Layer 3 of a small transformer language model trained on English Wikipedia (13 layers, counted from 0, width 128).
A neuron's activation on a vector x is SiLU(gate . x) times (in . x), where the dot is the dot product.
The model reads these tokens: "fessional" " career==" "\n" "J" "oy" "ce" " made" " his" " professional" " debut"

The vector x that enters this layer's MLP at each token. A number n stands for n times 0.017.
0 "fessional": 18 25 11 15 10 -33 11 -48 18 -2 -20 -36 -9 5 -76 28 42 18 -16 -20 -25 -13 2 -22 14 -18 14 35 -5 -7 -23 -7 -18 15 -2 -12 -33 -10 -20 -28 19 22 -5 26 -2 -49 14 -22 23 14 13 3 6 4 -8 -18 5 -25 -28 -15 0 -23 -21 -16 -27 -2 43 -20 16 -39 -22 23 24 -15 12 -21 24 -28 4 -11 -11 29 42 -36 46 19 -22 -15 -12 18 -13 -13 12 6 -4 12 32 62 -3 -10 -28 28 9 1 7 -28 24 -17 -16 38 16 11 -22 -23 3 23 7 4 -4 36 56 -18 -28 19 -2 24 24 12
1 " career==": 39 91 -22 -10 0 -17 67 -21 19 -2 -12 -44 39 -21 -47 5 38 5 17 2 -16 17 18 -34 26 -21 10 -15 -3 15 10 5 -11 -18 16 -4 26 3 -30 -32 10 23 -47 11 18 -1 2 -31 -17 28 5 2 -3 -7 4 -15 -1 -14 -44 -25 -2 1 -31 14 -31 12 23 1 -1 -28 1 34 57 -1 4 -24 18 14 26 -48 -4 9 6 -27 39 45 -4 12 -21 7 -21 -11 -7 -41 18 -6 25 20 -29 -24 -17 27 8 58 8 22 8 2 -22 12 -7 18 -32 -7 5 -8 30 -5 5 14 20 -2 -2 25 -2 -5 31 13
2 "\n": 37 55 9 -3 -13 16 31 -41 8 -11 8 16 18 -7 -92 15 0 0 7 -22 -7 30 20 -16 28 -14 7 -30 12 -2 18 5 -10 1 -4 -18 33 7 2 -31 8 23 -62 -13 25 -25 14 -19 3 -12 -5 -2 -8 5 6 -47 -9 -3 -43 -26 -14 -6 -9 16 -17 -39 32 23 -2 -2 -22 38 39 15 15 -24 8 -13 11 -15 6 20 7 -7 34 19 5 6 -45 22 29 -27 17 -21 -8 36 13 28 8 -19 -19 5 -3 0 2 -6 36 6 7 17 3 26 -12 21 -28 -9 -14 11 -3 20 23 -9 -15 20 7 42 21 19
3 "J": 20 1 18 1 1 18 -3 -39 -2 -36 -18 32 20 -15 -56 14 -5 13 -2 12 -20 -11 24 -21 45 -7 5 -12 17 19 11 21 -4 -26 2 4 -20 18 -18 -43 -5 10 0 6 14 -29 24 -29 25 28 0 36 5 14 -8 -68 18 -1 -8 -12 25 11 5 1 -16 -41 20 12 9 -2 -21 24 34 -4 20 -14 -11 -16 21 -4 4 -24 38 -19 46 17 9 -18 -5 23 35 16 -5 -6 19 16 -17 28 2 41 42 34 -2 27 -4 40 16 -2 -32 -10 -3 8 14 -43 -13 -10 -17 -20 10 12 54 -9 -46 28 -5 11 6 25
4 "oy": -13 14 14 24 3 -25 -19 -23 25 16 -16 5 13 -11 -58 1 19 16 -12 21 -24 -4 36 -14 52 -6 13 -6 12 -3 35 -13 -5 -40 1 -1 -35 -10 -31 -17 11 36 -23 0 -5 2 17 -25 41 29 -9 -29 -10 -7 -3 -32 -2 0 -16 -18 10 51 40 31 -7 -17 14 37 19 9 -43 -9 38 -10 4 -18 18 11 -13 -7 -21 -14 52 -21 45 18 26 -8 -1 23 9 11 9 -23 10 33 9 11 8 11 -34 30 -4 45 2 46 42 -11 -15 -10 3 10 -28 -41 -32 -4 -3 16 -26 27 8 -13 -30 0 -9 -5 35 21
5 "ce": 14 -10 -4 7 36 -11 -30 -36 21 3 -25 29 -24 13 -44 19 22 -20 34 15 9 -6 37 -22 67 -8 2 35 -19 -31 28 3 8 -13 2 -18 1 -5 -13 -21 21 -9 -27 -1 0 -54 25 -22 3 34 -15 0 -3 72 -13 -6 -11 -21 -28 -48 13 22 -23 -1 -8 9 -13 -20 -15 25 -15 20 52 7 44 7 9 -15 -34 -6 -19 -34 23 0 32 26 16 15 -16 32 14 31 9 -3 0 22 -23 38 -16 13 2 40 -2 -5 11 -26 6 -18 1 -12 1 -4 0 -18 -24 3 22 30 -3 27 16 9 -42 2 -16 23 -9 8
6 " made": -5 15 -9 -6 -20 -2 40 -28 1 10 11 -38 47 -19 -45 9 8 -6 0 5 -15 -8 10 -19 45 -18 45 37 7 -18 21 -4 -10 -10 -22 -18 -11 -20 -23 -30 3 -13 -34 -3 25 21 -3 -7 10 2 2 40 -10 6 -11 -29 24 -17 -9 -52 46 22 -23 2 7 7 19 3 4 -22 -32 36 58 -7 20 63 -17 -64 17 -1 14 15 16 -22 22 7 0 12 -19 15 27 0 -12 -7 13 -7 -2 18 23 -25 -27 4 2 47 -2 -4 24 1 -19 32 21 -6 -16 -31 3 4 3 -16 -13 21 32 -9 -8 10 4 57 15 32
7 " his": 43 60 0 0 -7 10 12 -33 2 11 16 -3 -14 -3 -29 3 -50 23 4 -10 -25 -33 12 -37 30 -15 24 -3 22 18 31 21 -8 0 -13 -19 5 -9 2 -26 25 10 -8 36 -1 -21 19 -36 -4 -3 7 1 -2 -38 1 -33 -13 -21 -21 -8 48 38 -16 21 7 13 -3 31 12 2 -2 15 66 -25 28 -10 -3 -26 4 -1 -5 1 32 -13 11 24 28 21 -19 32 -31 11 26 -34 -12 -16 10 28 -13 -14 -39 6 -12 40 -4 -2 35 -15 -9 -14 -17 -12 1 -13 -11 11 -3 -5 -12 30 70 -24 -28 31 -2 20 -6 0
8 " professional": 38 9 -1 7 8 -19 21 -56 -9 -1 -11 -17 -9 19 -43 7 49 32 -1 -11 -26 -33 6 -15 46 -20 14 10 -26 12 15 -4 -35 6 -7 -9 -11 14 -52 -32 18 6 -9 24 8 -12 11 -9 12 16 1 -29 -6 48 -4 -14 -17 -23 -22 -32 28 -10 -26 -9 -5 8 24 8 4 -48 10 23 51 -19 14 -32 8 -40 41 1 0 8 21 -16 27 14 35 -21 -7 -5 -25 -4 33 -19 6 13 32 47 -27 -12 -32 -20 -12 6 -7 -3 8 -23 -14 23 -15 -12 -12 17 25 -6 -16 -11 -3 53 54 -2 -11 14 -15 15 14 37
9 " debut": 27 19 35 7 8 34 33 -23 7 -13 -27 -30 -27 15 -57 -6 15 27 -12 -7 -29 -23 8 -43 30 -2 1 30 9 3 4 25 -18 -16 9 -17 -29 15 -46 -37 6 -9 -44 -11 20 -8 9 -41 5 -3 -12 -14 13 11 -18 -21 3 -19 -31 -21 -18 -2 -30 19 -33 16 -4 8 -13 -32 12 0 51 -17 -3 5 28 -46 10 22 -19 2 59 -17 4 48 -4 18 11 2 25 0 -20 -46 0 27 -3 5 3 -1 -23 -9 -13 74 8 24 22 14 -24 22 -13 -20 -14 24 -23 -7 -19 -43 -15 38 16 -3 -20 11 5 12 26 15

Each question shows the input weights of one neuron of the MLP. A number n stands for n times 0.011.

n35 gate: -4 2 -11 -1 -11 12 10 -23 11 2 17 -10 5 11 11 13 -7 -2 19 -33 -15 -20 -7 -3 -16 1 -26 -10 36 -12 25 -21 -37 18 11 11 14 -26 -5 -9 -7 10 19 44 -8 -8 42 20 18 -10 -17 6 -12 21 15 -15 24 13 -3 41 41 22 8 9 26 2 32 -1 -43 26 -9 5 -1 -22 -22 -28 -25 9 4 -25 -3 -8 -3 17 -47 -25 -6 4 31 -4 -7 -3 7 36 3 -12 -23 -25 23 20 20 -19 26 -19 -17 1 -11 4 20 -5 11 10 8 -7 11 -3 -2 26 -17 1 -4 -23 28 19 10 24 -8 6
n35 in: -9 23 24 -7 18 -2 28 -13 5 9 9 -21 -20 -6 -26 11 -9 -16 -27 -37 -41 -38 -9 6 -14 12 -6 -14 26 1 33 -32 -18 -10 2 -1 1 31 4 -23 21 4 7 10 -25 14 25 6 26 -7 -27 26 -25 -2 -11 -1 -13 -5 -22 9 33 -5 6 -13 24 1 43 -11 -26 34 10 41 5 -27 -12 -20 -15 10 7 -1 13 -14 -3 -31 -21 11 1 17 40 -8 -14 28 8 6 34 -5 -16 -2 19 13 21 -28 24 -26 -19 4 -1 7 12 -22 35 16 3 -7 -18 2 47 21 -15 -23 4 13 6 7 3 7 15 38
It fires most on token 9 " debut"

n312 gate: -30 6 2 8 4 18 3 22 0 -14 6 14 8 14 -13 -2 7 -3 -8 14 -3 -1 -28 28 -6 -2 -5 5 -17 -6 -18 8 11 -7 -6 19 -23 3 -11 22 14 -13 -14 -5 12 -6 11 2 -12 -12 2 1 5 -7 18 -22 -9 20 -8 3 10 15 -4 13 22 12 11 -5 4 -2 26 -5 6 6 -3 21 -22 28 14 11 -16 -22 -8 -10 -31 -22 -7 5 -41 17 -22 -5 -3 0 -23 -6 4 -8 -11 -15 9 -17 10 -9 15 -1 6 32 15 28 -5 -15 7 6 11 6 -20 0 26 -17 7 -9 11 1 14 -14 -6 -15
n312 in: 10 -53 45 -16 14 -13 -1 -11 4 -16 4 -61 19 -5 -14 6 15 6 -7 -6 -2 -17 16 -18 26 9 -29 -5 -3 -8 11 9 -22 10 -5 -14 -10 31 38 7 3 4 13 35 -15 27 18 -4 19 28 -16 14 -48 14 9 33 -17 -25 9 24 -18 -30 3 -20 -3 22 20 1 -14 8 -6 3 1 -8 -25 -42 8 -29 7 -22 45 33 -30 -2 -5 44 -5 18 33 6 12 0 7 -13 31 -8 -8 -7 44 -6 -16 -13 21 -17 -14 7 -46 -37 -4 -32 10 21 -23 -8 -15 10 3 2 1 -36 -8 -19 -1 -58 -9 41 16 15
On which token does it fire most, and how strongly? 7 " his", at about 0.33

n270 gate: 9 21 -34 11 -13 6 -11 4 -32 -2 20 -5 -16 22 4 7 21 1 -4 -9 4 -18 7 20 -28 4 -16 22 5 -16 -5 2 4 -31 -12 -28 22 -19 -1 8 -8 3 -22 -14 -8 -13 -32 11 -26 -7 -7 5 -1 -11 24 -9 15 11 -1 1 5 12 -1 -1 -10 -20 -16 -13 -9 24 -2 -36 -13 1 -18 -5 4 8 -10 23 -19 -9 14 3 5 -6 -13 -1 8 12 4 9 8 10 1 -16 14 -26 -10 -12 24 -4 -15 4 13 -17 9 -1 9 19 8 -5 -13 -27 14 13 10 -18 -1 39 0 -14 -14 26 -21 7 -21 5
n270 in: -2 16 1 3 5 11 -10 -2 -10 -8 -17 12 -12 16 -13 -8 17 -25 3 -13 -1 7 9 25 -1 9 -10 13 17 -2 -9 13 8 -7 -5 11 -8 4 12 2 12 1 9 -2 5 -18 5 21 -7 -8 -8 -22 -14 16 -4 17 12 8 -7 7 -3 6 6 -6 -10 7 -12 -7 16 5 18 -8 -5 -1 10 -7 22 0 -6 -7 20 -19 14 -10 29 4 10 12 12 21 -4 -8 9 -19 -6 -2 -9 -6 -4 33 5 5 -12 5 12 5 14 -3 -5 10 -19 8 -4 -1 -1 2 3 3 10 -3 9 1 -20 1 8 15 5 28
It fires most on token 6 " made"

n139 gate: 9 16 20 9 -16 -12 4 6 -15 -4 -10 1 -10 17 2 -3 -5 -13 -3 -6 12 -16 12 0 -5 -10 -12 5 -7 34 3 -13 9 -8 -8 0 -13 -3 -14 -2 -18 -1 11 5 -7 14 4 5 12 12 7 18 19 1 12 7 28 -4 11 30 10 5 -35 -25 16 2 -6 3 -16 4 -3 19 -2 11 15 14 4 -2 -7 -9 -7 -19 8 -6 5 1 -6 15 0 4 22 -6 3 17 -1 9 -8 5 1 0 10 -1 17 3 2 11 -23 1 -10 19 -23 -22 -7 3 -3 4 -10 24 -11 -10 -13 -2 -13 9 1 14 1 19
n139 in: -22 3 4 -12 18 2 -15 3 8 -3 7 -10 1 -3 2 -2 13 1 14 21 -10 18 -8 -6 9 12 24 14 -16 -4 -21 12 -21 -2 1 -4 10 7 15 5 9 -18 -16 -8 0 0 -5 11 -1 4 -15 -10 -10 -15 -13 -19 -13 7 0 -14 -4 -16 17 14 -30 18 3 1 12 16 18 11 -6 -20 2 22 0 0 4 13 -6 16 4 -1 -7 8 -2 -12 -8 -8 -7 -8 4 -3 1 -19 32 2 -10 0 -10 -7 4 -1 7 -5 22 -3 -2 -11 36 -3 13 0 -6 -10 6 -20 3 11 -1 6 -14 7 -15 -10 5 -2
On which two tokens does it fire most, strongest first? 6 " made", 9 " debut"

n120 gate: -12 -9 -13 -10 3 35 30 2 -3 7 12 -5 20 -2 10 -1 -11 -2 -8 15 0 3 3 18 16 -1 -11 4 6 3 7 -3 11 10 5 5 -2 15 8 35 -14 5 -6 6 -2 -1 2 0 -7 -3 20 -16 17 -13 -20 -2 -14 12 0 3 27 -5 21 -7 -14 5 16 -16 -15 -12 -34 15 1 21 0 -8 8 7 19 -11 -5 4 5 3 12 -14 19 25 -16 29 -5 -12 -9 -20 -10 -6 -2 -4 11 -1 8 1 -9 -11 0 30 -3 6 5 -21 -7 7 11 17 11 -12 -8 11 -1 -5 13 -10 14 14 5 -17 -7 3
n120 in: 7 3 -1 11 14 -10 -9 1 7 5 -8 13 -8 -5 7 21 11 -10 23 12 12 7 -9 -2 -10 0 -11 7 -16 -6 2 0 -13 13 -8 -12 -3 -18 5 -29 -7 -4 -8 18 1 -11 17 9 8 2 10 15 -8 -10 16 -26 -3 15 -4 15 -14 -10 -8 12 1 0 -8 8 16 16 4 -3 12 -17 -5 6 -11 -4 1 8 13 11 0 -1 -15 2 -17 3 12 7 3 -1 20 23 8 -2 16 -8 -8 -5 -11 11 1 2 -6 -16 3 -21 -5 -2 -24 5 -21 7 -10 16 -9 6 12 5 9 -4 7 -24 -17 -7 9 4
It fires most on token 9 " debut"

n80 gate: 13 1 9 -12 -17 6 8 -4 -35 5 -23 -4 9 2 1 -2 -8 -25 -12 -14 -1 -16 2 6 15 -16 0 13 10 -7 -29 28 31 -7 1 -6 10 24 -11 -15 -13 3 -10 0 -1 2 7 -6 -6 8 -4 17 -5 3 18 -1 -14 -10 3 6 10 20 -20 4 16 31 -24 0 18 -1 10 34 -23 14 11 32 9 0 -34 21 -15 -36 23 -51 -4 8 -21 -7 -8 0 -3 0 -18 20 31 -24 1 28 18 5 -10 2 1 -21 -13 13 5 5 16 -1 -11 0 1 17 27 8 -5 23 -25 -27 -14 -25 6 -13 -19 -38 0 -15
n80 in: 31 -9 22 -37 -16 -2 -8 17 10 35 21 -4 3 5 17 -28 -3 4 17 5 -29 -6 7 -3 21 1 -9 25 -15 11 -12 5 7 3 6 -20 3 44 16 -1 -5 11 0 -7 18 23 -2 5 -9 25 -12 0 -12 11 -8 -5 -10 -12 -10 -25 14 -31 -12 -14 -10 20 -9 25 16 26 -3 -18 -27 10 13 8 3 6 -9 0 22 -17 14 -38 0 24 -13 2 12 8 -3 15 -32 20 16 -10 30 4 14 -1 8 2 11 15 -4 -11 13 11 3 -22 8 -26 7 25 23 -12 6 9 -14 13 9 -5 -10 -2 -3 -30 -20 8
On which token does it fire most, and how strongly? 2 "\n", at about 0.26

n292 gate: 12 37 1 5 7 16 -13 15 27 -23 -15 1 42 -43 -2 23 -17 -32 -16 -20 -26 2 -21 -1 2 -6 -4 -4 -1 -7 4 19 6 17 17 23 -7 40 9 8 3 -17 -11 0 -46 -26 8 -18 27 -28 47 -13 -32 -19 6 73 3 30 6 -14 -36 -39 -22 -13 6 -31 -6 -45 12 -9 5 -19 26 -2 -13 -37 -8 -38 -12 18 -28 -36 -3 -15 -28 24 -11 23 -21 1 -30 -31 9 -23 6 -17 24 12 -23 -35 -7 21 -1 -6 -33 0 -6 -1 -5 32 -13 -7 8 -45 9 -33 -31 -24 57 -33 10 -6 -34 -36 -13 -18 16 8
n292 in: -2 -10 -13 3 1 -32 -32 13 -22 4 -14 16 -3 12 8 -18 -4 -3 -13 19 22 14 -20 19 6 -1 1 6 -5 -11 -1 21 14 -32 -2 22 0 -11 -36 -19 -1 16 -32 2 -14 -2 -4 -16 6 -35 21 -16 28 -12 6 -17 -10 14 2 -15 26 14 18 -4 2 -9 5 10 -15 22 4 18 22 -18 -9 -16 11 25 7 4 9 -18 6 3 3 16 -15 -6 21 -1 -37 3 -7 -28 -1 -10 0 -15 17 6 2 0 -29 -6 21 -20 1 -2 14 -6 -1 1 -11 2 -12 3 6 3 -23 -8 4 -20 -14 11 13 30 -9 5
On which token does it fire most, and how strongly? 7 " his", at about 0.11

n33 gate: -3 -23 2 8 18 23 -36 -9 -9 -1 20 16 16 6 -15 -1 2 -12 -18 29 12 -14 21 -8 7 0 -5 -4 -8 10 0 23 -18 -9 21 17 14 17 6 -1 21 3 2 -3 15 20 1 1 -13 0 11 -14 0 -15 12 10 -15 23 -4 7 -3 21 17 13 -1 -11 1 -2 3 -7 -2 -26 1 6 -15 -27 28 -21 9 -1 2 7 13 27 -1 -1 -10 1 17 -10 -20 -2 1 2 19 8 24 -34 -24 9 22 -1 9 -5 -1 -16 -10 -13 -18 9 1 -22 18 -21 -14 -1 3 4 -9 31 -6 26 -7 -21 10 -5 1 -4
n33 in: -14 2 -16 4 -4 10 18 -13 -17 16 -25 2 -16 11 14 21 4 14 17 34 22 -2 -8 18 24 -11 -9 23 -4 4 23 -37 8 10 -11 13 -4 -15 0 -3 -15 -2 -3 34 -6 -5 12 23 7 -19 -11 10 -24 13 -8 -1 20 2 13 -4 4 32 13 -8 17 -6 -12 -2 -1 -18 1 1 4 7 -7 -10 11 19 -4 15 15 -25 -20 9 -31 -3 -12 5 4 0 5 3 5 -3 -3 10 -28 -11 11 26 17 -16 7 8 23 29 3 -20 14 -1 7 6 -14 17 18 -7 23 -10 -1 5 2 36 -3 -15 42 -17 0 -1
On which token does it fire most, and how strongly? 0 "fessional", at about 0.46

n129 gate: 10 -6 5 0 9 -8 -2 15 8 9 2 -12 6 10 -2 -13 4 5 8 1 -5 -15 2 -1 -11 -17 -7 1 -19 -10 4 5 18 -2 3 -5 19 -15 18 8 -5 3 -18 -1 -2 -13 3 -5 5 11 13 -21 -23 -11 10 -21 -35 -6 6 -1 18 -4 -9 -5 -18 6 5 -13 8 16 26 7 16 15 7 -17 6 -6 5 -1 -2 13 -1 6 -5 -18 -13 8 11 17 -10 -4 0 -3 3 3 2 0 5 7 -4 6 -1 17 -12 -8 1 2 3 -10 5 1 14 12 12 -1 -30 2 -11 -11 -8 -8 8 -18 -13 -10 -1 -26
n129 in: -6 22 29 -3 27 -5 0 14 4 -2 11 16 -25 8 5 -16 1 -7 -5 4 -3 25 -9 -9 1 24 14 19 -5 11 -28 -9 0 2 7 -5 -17 -15 29 -10 5 -6 -3 -31 6 -24 -2 2 -22 30 -21 3 15 2 -5 17 -1 -15 10 -3 -33 -9 2 14 0 3 -2 27 -5 -18 18 6 8 -2 -4 0 -25 4 -1 -16 13 -2 -3 -10 7 -4 -8 -7 -15 -3 -17 0 18 -15 1 26 15 15 6 12 -5 -8 -3 -19 18 -24 6 -5 9 22 13 15 -17 11 -30 -12 24 14 11 5 -20 -8 -4 -2 8 10 -7 14
It fires most on token 3 "J"